Layer 6 of a small transformer language model trained on English Wikipedia (10 layers, counted from 0, width 64).
A neuron's activation on a vector x is SiLU(gate . x) times (in . x), where the dot is the dot product.

Input weights of the MLP neurons that the questions are about. A number n stands for (n - 500) times 0.00091.
n8 gate: 387,343,700,624,410,235,554,482,583,357,475,637,601,116,535,575,258,324,534,592,481,702,593,323,506,399,418,465,511,496,570,890,543,419,835,497,850,601,570,603,738,441,484,747,488,572,638,701,296,180,434,387,563,830,465,171,731,248,469,250,608,624,252,385
n14 gate: 369,785,446,592,530,288,428,499,535,503,470,564,547,646,463,430,626,634,606,566,461,629,749,767,590,505,318,629,685,729,498,439,853,379,536,596,688,324,450,477,532,569,420,406,618,554,248,541,624,409,451,473,448,349,449,114,398,330,286,419,545,702,266,714
n24 gate: 500,571,351,526,488,360,438,387,367,524,832,619,598,642,463,445,704,308,328,523,617,545,368,637,457,309,400,441,183,487,319,703,354,649,611,617,341,518,823,358,623,392,429,403,313,265,606,594,504,221,552,408,384,470,687,243,570,856,469,541,425,782,362,495
n28 gate: 433,539,601,475,536,264,542,696,314,649,442,452,506,502,363,564,728,613,325,417,476,470,294,598,470,411,733,611,419,170,565,343,410,381,197,574,458,462,560,451,647,551,800,610,468,595,345,264,315,781,236,753,474,703,569,379,727,863,319,589,450,579,591,422
n53 gate: 624,258,613,284,773,478,615,673,581,725,557,425,635,385,407,338,362,795,413,384,470,418,560,684,106,410,497,691,626,883,317,673,641,378,434,839,459,840,430,799,577,588,458,670,487,558,620,438,427,662,486,323,562,646,524,493,506,531,489,431,429,470,395,104
n68 gate: 406,515,641,511,734,695,416,537,496,591,272,463,389,299,530,419,686,413,382,93,441,383,833,355,221,622,347,210,335,462,314,602,463,399,619,277,447,299,588,229,300,499,707,830,420,599,435,567,597,293,574,530,599,538,119,493,383,561,512,745,779,752,300,36
n77 gate: 532,522,269,627,661,628,503,633,406,225,249,376,678,654,829,455,388,308,558,612,699,522,406,588,649,287,693,276,666,644,425,432,564,647,374,579,402,492,618,951,405,685,698,405,380,370,384,391,417,391,322,855,477,607,561,396,442,344,477,596,544,413,456,424
n101 gate: 682,443,522,501,729,399,283,514,311,603,544,451,556,280,741,491,544,380,704,192,445,467,322,140,353,708,439,508,640,558,479,434,594,590,474,386,352,498,478,296,729,447,113,574,107,297,445,671,596,737,572,472,517,670,344,408,556,524,632,620,540,420,502,453
n120 gate: 756,611,474,474,518,335,524,574,542,715,475,644,400,348,509,619,729,689,473,414,336,471,465,562,463,536,210,714,621,176,646,446,693,616,123,756,266,349,692,494,308,698,416,241,477,209,153,355,525,783,743,597,461,572,559,652,520,386,566,515,569,369,562,625
n129 gate: 640,354,428,505,365,745,613,686,673,521,852,143,427,281,440,514,420,492,178,366,755,623,373,215,417,549,548,655,392,820,549,372,582,425,370,254,508,418,360,342,397,632,402,417,483,408,449,409,404,378,37,436,552,542,470,678,728,484,373,484,591,495,602,748
n135 gate: 486,511,265,535,298,920,562,614,712,597,264,469,316,550,578,634,514,674,583,569,635,764,565,688,271,562,379,512,699,297,617,842,707,511,482,596,501,521,783,449,407,556,257,472,362,514,188,543,478,437,466,409,761,496,414,973,673,751,421,273,512,518,760,387
n143 gate: 627,263,442,478,366,686,424,478,490,164,372,487,341,687,780,462,495,457,725,521,598,650,486,572,308,569,598,367,453,421,468,363,606,698,484,853,564,724,578,392,715,456,584,367,490,859,513,626,410,325,539,429,653,566,399,698,451,527,661,330,520,345,543,445
n145 gate: 353,328,456,475,401,556,617,515,659,682,677,399,739,366,417,556,644,419,483,622,288,515,472,286,580,604,591,449,634,601,712,950,513,533,498,384,646,583,467,612,701,468,534,650,574,270,922,645,600,503,429,545,342,572,319,577,294,448,630,566,427,450,421,434
n160 gate: 444,508,531,448,478,323,495,520,453,599,648,549,310,507,570,94,416,471,470,704,588,415,582,498,726,605,345,552,453,673,464,280,539,434,254,629,647,284,570,399,448,660,616,759,290,444,428,325,483,659,516,773,554,413,749,284,751,633,487,53,646,466,501,601
n174 gate: 521,517,599,391,484,241,468,371,545,517,208,599,651,156,654,620,569,354,412,345,472,664,78,593,629,522,414,112,265,772,588,487,308,701,525,599,491,530,650,367,789,299,315,632,486,552,725,287,477,421,525,488,478,709,396,354,385,345,536,493,275,557,521,299
n178 gate: 550,491,243,471,655,639,578,522,428,355,612,44,719,660,216,713,711,448,609,464,517,470,502,501,403,220,287,534,513,863,498,343,869,793,430,402,877,357,295,160,625,752,548,425,349,615,850,546,539,497,374,741,860,655,588,376,639,676,488,653,643,533,374,575
n191 gate: 415,297,452,249,424,353,475,630,504,607,433,85,922,513,630,254,211,388,810,655,485,569,405,670,691,532,460,575,747,345,296,698,477,663,512,764,441,304,694,730,443,459,401,394,258,110,526,722,449,312,607,420,329,607,297,645,577,509,665,218,340,264,523,449
n8 in: 527,293,414,478,407,654,183,492,674,247,618,661,535,306,483,395,506,325,757,398,474,598,613,424,685,705,681,446,413,640,396,585,530,623,490,537,836,288,290,575,549,319,662,638,247,481,585,691,468,228,511,460,456,799,283,402,337,491,421,438,955,316,580,419
n14 in: 579,436,915,502,456,546,415,378,458,504,726,322,329,436,460,434,532,278,85,440,706,314,489,481,459,356,379,557,535,676,797,579,752,305,493,561,462,509,659,465,309,546,175,510,469,514,273,510,618,474,540,457,364,322,617,581,556,418,497,535,435,609,479,821
n24 in: 353,539,421,494,267,660,553,459,535,518,509,410,373,173,580,580,655,496,433,422,791,541,636,447,462,392,631,713,739,248,257,527,402,295,356,660,669,650,511,421,706,582,452,412,587,717,326,312,674,381,359,545,776,570,578,514,364,273,499,180,505,211,761,521
n28 in: 369,619,452,369,240,833,554,449,177,421,506,531,778,530,435,611,279,696,420,580,461,316,563,337,494,582,543,301,577,538,582,562,459,794,554,535,441,381,307,465,763,253,453,597,529,592,289,560,442,198,474,543,536,429,597,711,371,835,350,628,475,623,714,768
n53 in: 498,506,275,493,382,484,513,476,646,576,487,514,406,392,659,512,593,658,626,176,540,412,431,634,367,244,695,630,433,484,495,400,759,539,575,395,696,113,707,235,603,356,482,731,418,320,392,315,689,621,557,377,666,373,530,529,560,414,389,626,682,408,542,802
n68 in: 608,570,608,710,367,599,597,593,583,453,392,556,709,646,515,694,399,273,424,367,513,570,254,563,612,498,760,701,337,241,433,631,565,832,574,303,487,667,381,495,419,713,661,585,619,228,507,439,584,417,551,479,662,537,762,393,520,622,593,578,430,345,409,720
n77 in: 575,358,810,510,422,740,515,557,217,465,520,520,437,384,584,336,657,501,343,360,405,281,639,791,607,469,430,330,259,447,808,211,524,764,442,564,485,505,357,363,730,405,259,334,328,385,380,621,390,331,478,299,591,580,571,695,516,653,526,597,166,584,496,717
n101 in: 554,416,183,587,293,241,519,396,501,659,374,221,731,469,657,412,342,390,584,65,810,455,498,602,459,482,324,566,543,306,640,482,379,490,467,854,479,824,436,436,710,657,549,491,346,458,507,565,627,556,535,441,290,749,345,473,745,418,252,419,491,486,322,547
n120 in: 864,421,650,432,795,553,435,379,445,715,658,352,643,544,627,678,401,513,484,503,487,650,677,672,349,351,830,493,484,481,360,657,570,683,451,526,473,288,557,592,516,569,501,463,392,445,650,627,463,870,122,258,386,535,620,419,550,501,731,566,510,489,542,525
n129 in: 352,435,539,336,543,557,468,502,502,405,326,438,596,780,279,308,595,328,435,638,449,481,509,635,622,457,492,635,686,52,413,460,684,662,312,469,506,317,387,407,409,604,389,364,281,549,132,353,533,426,308,474,368,256,427,667,341,333,249,701,289,499,625,296
n135 in: 434,806,278,324,694,543,712,389,580,395,571,422,488,646,429,446,656,675,493,461,511,314,624,445,381,310,550,387,490,650,360,444,671,791,644,451,292,447,358,390,456,526,726,320,661,481,593,523,563,461,524,407,226,202,674,825,532,534,268,371,767,275,617,508
n143 in: 681,619,410,624,512,512,476,628,727,612,528,447,613,347,651,130,358,353,519,298,488,545,417,417,656,557,380,387,52,594,356,409,504,596,577,596,218,606,513,457,709,228,496,554,610,396,605,639,412,608,521,451,347,521,761,656,395,416,231,612,338,303,430,510
n145 in: 778,644,487,879,627,634,350,271,407,477,313,484,384,716,655,576,628,757,625,354,644,601,671,697,486,629,650,303,654,592,547,529,396,468,547,547,445,527,764,520,530,597,373,245,348,34,345,323,587,714,569,553,366,413,582,612,314,674,707,583,509,527,419,447
n160 in: 568,513,781,340,791,198,610,225,482,180,570,741,229,372,614,763,411,493,265,508,596,380,444,601,186,437,583,514,424,635,528,633,869,423,128,370,316,622,590,607,535,590,438,384,538,542,661,375,631,421,775,327,219,513,610,349,426,595,558,357,482,354,286,521
n174 in: 556,335,765,651,466,768,697,502,632,606,473,325,542,583,556,379,620,743,350,464,514,266,300,394,531,394,510,378,560,537,560,571,439,307,203,554,554,445,331,356,609,409,318,430,612,379,443,271,587,704,697,531,327,658,758,754,383,705,371,474,483,598,428,448
n178 in: 596,633,447,402,733,442,491,567,199,500,517,585,392,388,346,511,569,546,831,423,463,326,613,663,180,542,549,487,484,498,455,523,308,506,695,519,541,435,552,722,141,528,385,311,495,322,450,605,524,507,444,462,627,735,576,728,214,527,339,420,649,767,332,312
n191 in: 559,191,514,435,685,498,329,485,556,561,505,495,512,290,369,586,342,416,375,541,498,547,488,851,787,719,617,615,402,577,311,515,649,554,606,387,455,205,314,445,388,649,289,340,378,426,809,609,688,557,693,396,631,237,629,412,423,514,439,534,431,435,411,334

Each question shows a token from some text and the vector x that enters the MLP there. A number n stands for (n - 500) times 0.0075.

"ubl": 655,437,439,592,444,447,342,564,463,650,501,481,531,424,361,695,581,585,267,382,521,367,381,449,481,365,453,330,486,352,760,264,267,586,667,334,412,586,507,516,394,329,407,324,433,569,533,694,569,724,460,581,506,370,504,340,450,351,525,605,457,459,358,492
Which of these neurons fires most? n101

"e": 647,698,191,387,585,659,423,513,531,485,511,700,559,541,489,421,430,461,348,337,532,457,672,648,385,522,548,671,543,235,531,597,459,521,576,476,594,608,311,707,554,305,366,366,609,440,393,534,465,647,589,567,387,365,288,378,521,496,667,781,403,440,438,616
Which of these neurons fires most? n120

"er": 526,640,557,441,377,555,594,498,515,467,334,660,588,431,338,576,498,390,455,367,448,572,654,660,457,593,559,567,596,321,752,340,275,707,605,624,640,553,538,424,297,299,375,543,496,501,424,577,457,488,284,684,523,493,553,321,680,568,706,413,666,445,549,578
The two highest activations, in order: n28, n8

"uc": 634,280,476,513,408,562,523,555,404,404,390,598,621,379,530,767,618,641,415,452,443,472,679,377,536,386,714,438,386,370,497,450,464,599,684,470,521,604,661,557,584,215,327,506,483,576,454,532,666,557,243,635,681,429,551,366,556,467,390,435,669,581,680,465
Which of these neurons fires most? n28

" the": 693,419,633,583,421,551,422,539,694,510,553,510,591,619,442,378,559,725,486,414,572,521,587,616,475,499,658,493,505,544,394,340,379,583,275,348,444,509,409,717,403,233,294,539,428,520,502,420,447,546,426,480,218,527,499,274,571,721,402,501,492,480,568,576
The most active neuron and its activation: n28, at about 0.35

"qu": 504,572,318,484,515,603,647,518,632,743,400,522,414,639,450,525,553,557,484,392,569,338,588,574,643,465,570,405,606,473,396,347,609,567,625,472,459,726,449,656,450,416,170,555,420,497,551,464,599,619,473,445,446,458,431,246,564,524,631,392,593,624,692,445
Which of these neurons fires most? n135

" f": 531,610,511,552,751,605,551,484,666,538,427,503,595,524,659,507,654,511,403,386,635,402,462,694,490,518,654,502,417,474,599,422,376,629,710,441,580,491,540,683,539,342,448,364,560,675,579,745,553,555,603,433,549,375,636,201,593,446,577,410,503,418,512,581
The most active neuron and its activation: n129, at about 0.46

" whe": 669,349,559,596,437,638,481,455,726,462,642,633,579,529,496,424,463,698,403,458,607,500,473,600,446,623,725,327,357,512,436,340,400,475,362,363,442,464,488,702,538,352,289,457,415,419,505,435,361,484,350,512,157,365,435,318,362,482,440,312,336,438,561,689
The most active neuron and its activation: n174, at about 0.57

" al": 652,336,497,609,552,517,594,518,825,674,422,495,628,467,421,515,487,739,442,441,702,376,447,564,567,481,450,527,553,482,489,501,270,500,500,507,546,580,509,584,556,303,260,420,270,361,326,521,413,458,525,530,270,503,440,337,479,445,425,195,369,216,525,581
The most active neuron and its activation: n174, at about 1.1

"ol": 639,513,459,249,505,626,459,613,592,709,556,564,538,433,373,570,545,505,156,253,545,474,414,456,355,437,363,558,588,290,538,271,455,527,626,544,683,717,437,479,484,336,366,455,529,453,541,535,390,242,576,530,371,470,478,316,623,389,261,582,506,564,419,527
Which of these neurons fires most? n129

"ong": 533,573,507,472,625,677,596,505,655,346,615,676,551,580,646,594,558,374,404,194,389,477,521,512,325,341,579,331,341,380,515,387,485,675,500,428,562,703,487,365,543,222,494,431,654,484,436,659,420,373,405,635,604,306,454,306,366,471,428,562,418,431,387,512
The two highest activations, in order: n68, n143

" re": 623,290,529,549,402,531,510,575,705,453,692,530,568,470,448,450,524,654,531,472,780,479,421,705,430,730,532,369,619,257,562,484,418,545,638,397,519,491,471,663,449,318,371,563,487,395,459,720,701,488,569,468,460,554,407,354,421,598,351,291,607,350,632,476
Which of these neurons fires most? n191

" m": 559,522,590,323,530,702,454,505,447,610,532,555,447,538,656,566,564,682,502,508,732,580,579,546,597,471,355,470,522,427,669,363,450,299,631,548,643,412,425,716,408,369,285,460,523,446,646,533,463,543,690,465,407,524,473,222,653,378,317,369,638,472,558,509
Which of these neurons fires most? n14

" w": 369,575,538,472,650,664,610,585,701,607,579,634,430,632,574,556,561,590,609,372,684,437,383,565,479,361,665,353,526,342,606,227,439,498,453,426,566,604,536,652,427,506,317,470,608,508,460,451,608,544,556,499,413,458,600,243,538,491,479,208,512,586,419,589
Which of these neurons fires most? n160

"ng": 488,483,628,459,467,619,623,590,411,468,388,572,655,554,473,450,421,652,370,482,729,428,451,543,257,383,626,460,283,478,391,305,515,617,554,524,410,815,603,596,586,310,377,444,428,641,501,584,373,528,667,592,737,397,419,310,426,630,328,665,496,387,496,278
The three highest activations, in order: n143, n28, n77

" two": 577,481,536,539,523,522,460,537,372,443,471,572,560,566,511,371,454,704,489,514,478,431,511,632,395,328,462,378,669,296,393,310,382,542,406,282,485,609,428,713,393,388,173,531,514,371,527,637,363,577,584,489,572,506,510,253,434,516,384,424,378,371,473,564
The most active neuron and its activation: n77, at about 0.67

" ": 674,553,502,516,253,410,567,513,581,511,478,583,508,714,585,483,461,481,376,490,478,458,494,685,575,355,546,445,322,355,481,505,384,309,642,342,586,583,478,477,451,295,360,350,590,513,495,458,633,485,588,338,392,568,487,275,634,327,329,499,602,571,527,659
Which of these neurons fires most? n14

" s": 651,620,503,390,602,526,618,576,685,473,490,557,440,662,507,600,665,505,454,555,677,440,512,499,505,469,564,407,378,366,711,424,463,520,512,493,657,414,448,582,383,229,348,576,580,429,457,484,558,618,618,576,371,598,499,219,542,299,493,343,436,408,603,556
Which of these neurons fires most? n174

"ro": 522,462,511,608,356,416,616,744,567,684,633,662,791,459,360,487,435,669,368,444,365,389,482,486,636,541,653,319,728,327,461,540,563,468,567,372,589,511,437,711,493,209,326,396,333,413,474,353,532,521,610,539,565,431,310,565,570,474,339,408,361,446,611,665
The three highest activations, in order: n191, n160, n28

" G": 564,533,530,566,568,480,664,323,523,529,521,559,505,473,552,506,718,597,387,515,536,555,460,702,532,620,622,510,398,449,669,389,412,437,469,479,507,587,332,678,394,328,385,451,564,467,499,561,533,406,554,584,465,518,416,144,512,452,598,375,683,467,535,640
The most active neuron and its activation: n129, at about 0.28

"y": 495,327,567,508,398,672,533,477,575,523,563,642,684,436,518,519,520,808,485,631,554,380,741,641,582,542,681,349,443,185,472,411,548,617,570,378,525,790,426,625,441,371,395,535,463,481,567,602,367,739,442,439,429,495,418,403,639,426,600,232,685,447,447,574
Which of these neurons fires most? n8

" c": 552,591,453,435,560,636,643,397,621,566,522,566,586,609,566,481,633,422,344,561,529,560,571,621,351,434,591,583,566,478,573,507,505,468,552,364,717,411,411,830,448,276,363,529,500,497,509,659,548,615,528,529,415,488,492,199,591,520,575,361,671,625,551,585
Which of these neurons fires most? n14

"7": 582,495,324,377,389,569,732,628,542,369,481,570,459,696,497,514,521,479,446,421,549,555,460,646,534,405,556,455,436,497,518,410,456,400,591,490,615,662,434,447,326,465,295,561,398,467,547,564,197,513,765,453,447,382,538,291,522,487,456,649,583,451,567,621
The most active neuron and its activation: n120, at about 0.2

"m": 589,389,518,405,534,644,522,749,634,431,559,644,518,404,514,595,553,669,629,287,646,439,569,472,611,481,596,372,625,365,466,420,667,494,670,429,520,592,324,692,280,464,439,593,308,382,728,424,380,446,439,680,406,426,458,370,597,241,700,211,600,411,483,508
Which of these neurons fires most? n8

" b": 427,414,555,551,473,553,588,583,691,543,586,598,409,499,592,598,502,656,452,467,659,352,510,645,528,588,637,276,397,458,582,327,426,517,561,419,599,450,465,773,426,380,380,313,511,425,523,631,414,563,545,654,436,586,468,209,583,333,504,380,662,413,561,635
Which of these neurons fires most? n8

" V": 547,569,476,501,521,512,627,420,608,634,555,564,455,439,516,545,663,584,433,501,587,474,628,676,536,521,432,557,546,440,604,424,393,342,499,457,393,643,535,619,292,370,358,436,545,547,468,590,592,407,589,506,512,423,400,133,588,429,581,379,683,497,544,522
Which of these neurons fires most? n14

",": 511,427,501,478,505,677,355,632,618,430,525,803,459,748,596,428,555,752,290,428,589,349,462,596,501,399,534,517,389,420,330,487,458,503,382,403,631,551,443,466,409,310,356,420,537,526,449,602,466,432,555,493,475,546,429,260,643,459,561,456,607,414,559,600
The two highest activations, in order: n178, n101

"ig": 454,460,315,462,653,707,459,597,482,501,542,468,510,571,748,657,439,603,227,473,501,529,484,539,483,439,600,542,389,321,453,396,450,516,646,565,672,774,459,402,454,281,276,378,427,538,607,761,571,602,570,572,623,594,398,316,510,388,312,412,574,422,484,643
Which of these neurons fires most? n101

"ue": 618,593,127,389,429,731,504,602,443,450,442,545,714,521,381,563,241,435,221,357,572,554,489,535,557,362,542,461,477,419,480,510,429,539,626,268,527,739,424,574,335,413,311,462,531,536,502,562,628,533,642,613,728,419,683,443,377,443,402,273,369,480,754,452
The two highest activations, in order: n135, n160

"and": 599,632,533,584,197,532,584,517,616,414,502,447,701,472,483,729,472,540,642,456,677,355,531,475,484,411,600,286,515,301,408,361,446,751,446,564,597,765,548,490,441,383,316,451,563,562,614,626,475,434,731,584,458,340,642,326,401,456,526,412,716,593,570,531
The three highest activations, in order: n24, n129, n143

" p": 632,585,499,432,566,641,625,571,669,369,522,546,504,416,611,515,588,579,406,506,575,613,687,568,474,551,495,430,383,516,611,472,523,434,567,342,661,492,559,750,357,324,376,524,649,502,608,606,568,636,755,484,407,381,567,230,562,394,666,449,629,641,693,611
The most active neuron and its activation: n14, at about 0.55

"d": 651,751,417,497,618,639,606,582,494,447,513,540,625,602,793,582,712,568,605,474,572,516,456,569,299,438,686,326,510,248,498,593,394,610,547,560,601,703,407,554,561,305,400,417,534,396,585,683,538,412,607,569,495,416,369,281,309,433,575,586,489,381,368,580
The two highest activations, in order: n145, n143

"t": 670,652,503,439,305,623,525,556,465,383,507,470,559,566,740,443,622,687,464,374,630,562,386,560,237,252,502,568,437,280,537,510,552,748,750,410,613,739,553,499,448,480,319,485,566,654,629,416,421,608,460,660,312,439,375,461,435,471,539,448,760,378,662,365
The two highest activations, in order: n135, n191

" K": 507,703,471,479,400,558,673,414,474,548,550,575,381,464,696,656,581,631,461,637,550,500,487,695,465,565,534,398,522,372,645,398,435,362,449,414,483,666,362,601,371,367,362,416,568,401,516,519,409,502,579,509,428,425,454,154,547,473,504,396,593,440,462,472
Which of these neurons fires most? n129

"il": 651,564,450,399,368,523,624,538,592,489,358,647,607,443,514,584,655,584,335,361,642,558,277,465,300,284,377,584,301,437,318,582,499,540,738,379,469,777,361,483,560,335,325,515,465,755,460,484,378,335,668,617,629,403,614,430,663,604,484,469,435,558,672,504
Which of these neurons fires most? n24

" h": 543,490,570,410,411,575,651,519,744,546,644,772,491,580,709,595,493,575,470,433,628,576,458,544,521,570,513,323,434,370,646,337,479,462,534,335,645,432,488,711,535,434,375,511,382,341,503,470,438,333,642,606,243,463,563,219,653,418,537,443,544,441,525,581
The three highest activations, in order: n8, n160, n178

"i": 667,488,450,354,509,705,717,651,344,531,514,460,516,527,353,522,394,706,180,339,516,467,620,679,500,467,630,469,475,374,459,372,476,422,537,414,623,387,418,651,396,363,282,424,528,585,485,666,430,324,607,583,494,413,197,319,634,435,476,503,464,470,419,438
Which of these neurons fires most? n129

"al": 421,421,428,627,496,601,598,504,672,690,375,623,509,375,468,634,449,682,307,421,439,353,513,428,665,330,532,506,483,239,609,484,423,670,650,360,728,576,416,542,474,514,383,720,445,402,394,518,447,269,550,438,458,465,545,331,502,514,252,681,692,370,485,350
The most active neuron and its activation: n68, at about 2.5

"is": 738,395,404,476,385,451,414,459,455,471,337,421,688,491,449,344,538,535,235,319,492,492,558,548,627,486,592,445,674,263,646,279,511,609,489,482,564,622,459,475,655,333,215,541,456,638,592,457,505,596,329,571,460,520,417,312,480,312,421,468,708,487,602,434
The most active neuron and its activation: n101, at about 2.4

"ar": 601,527,568,544,382,521,570,462,580,410,605,574,675,326,346,515,617,746,534,519,470,537,521,514,587,449,728,408,394,449,384,444,323,586,608,400,488,691,439,390,260,350,457,482,441,297,443,653,329,517,491,572,373,434,613,297,381,217,658,437,340,325,468,401
The most active neuron and its activation: n145, at about 0.35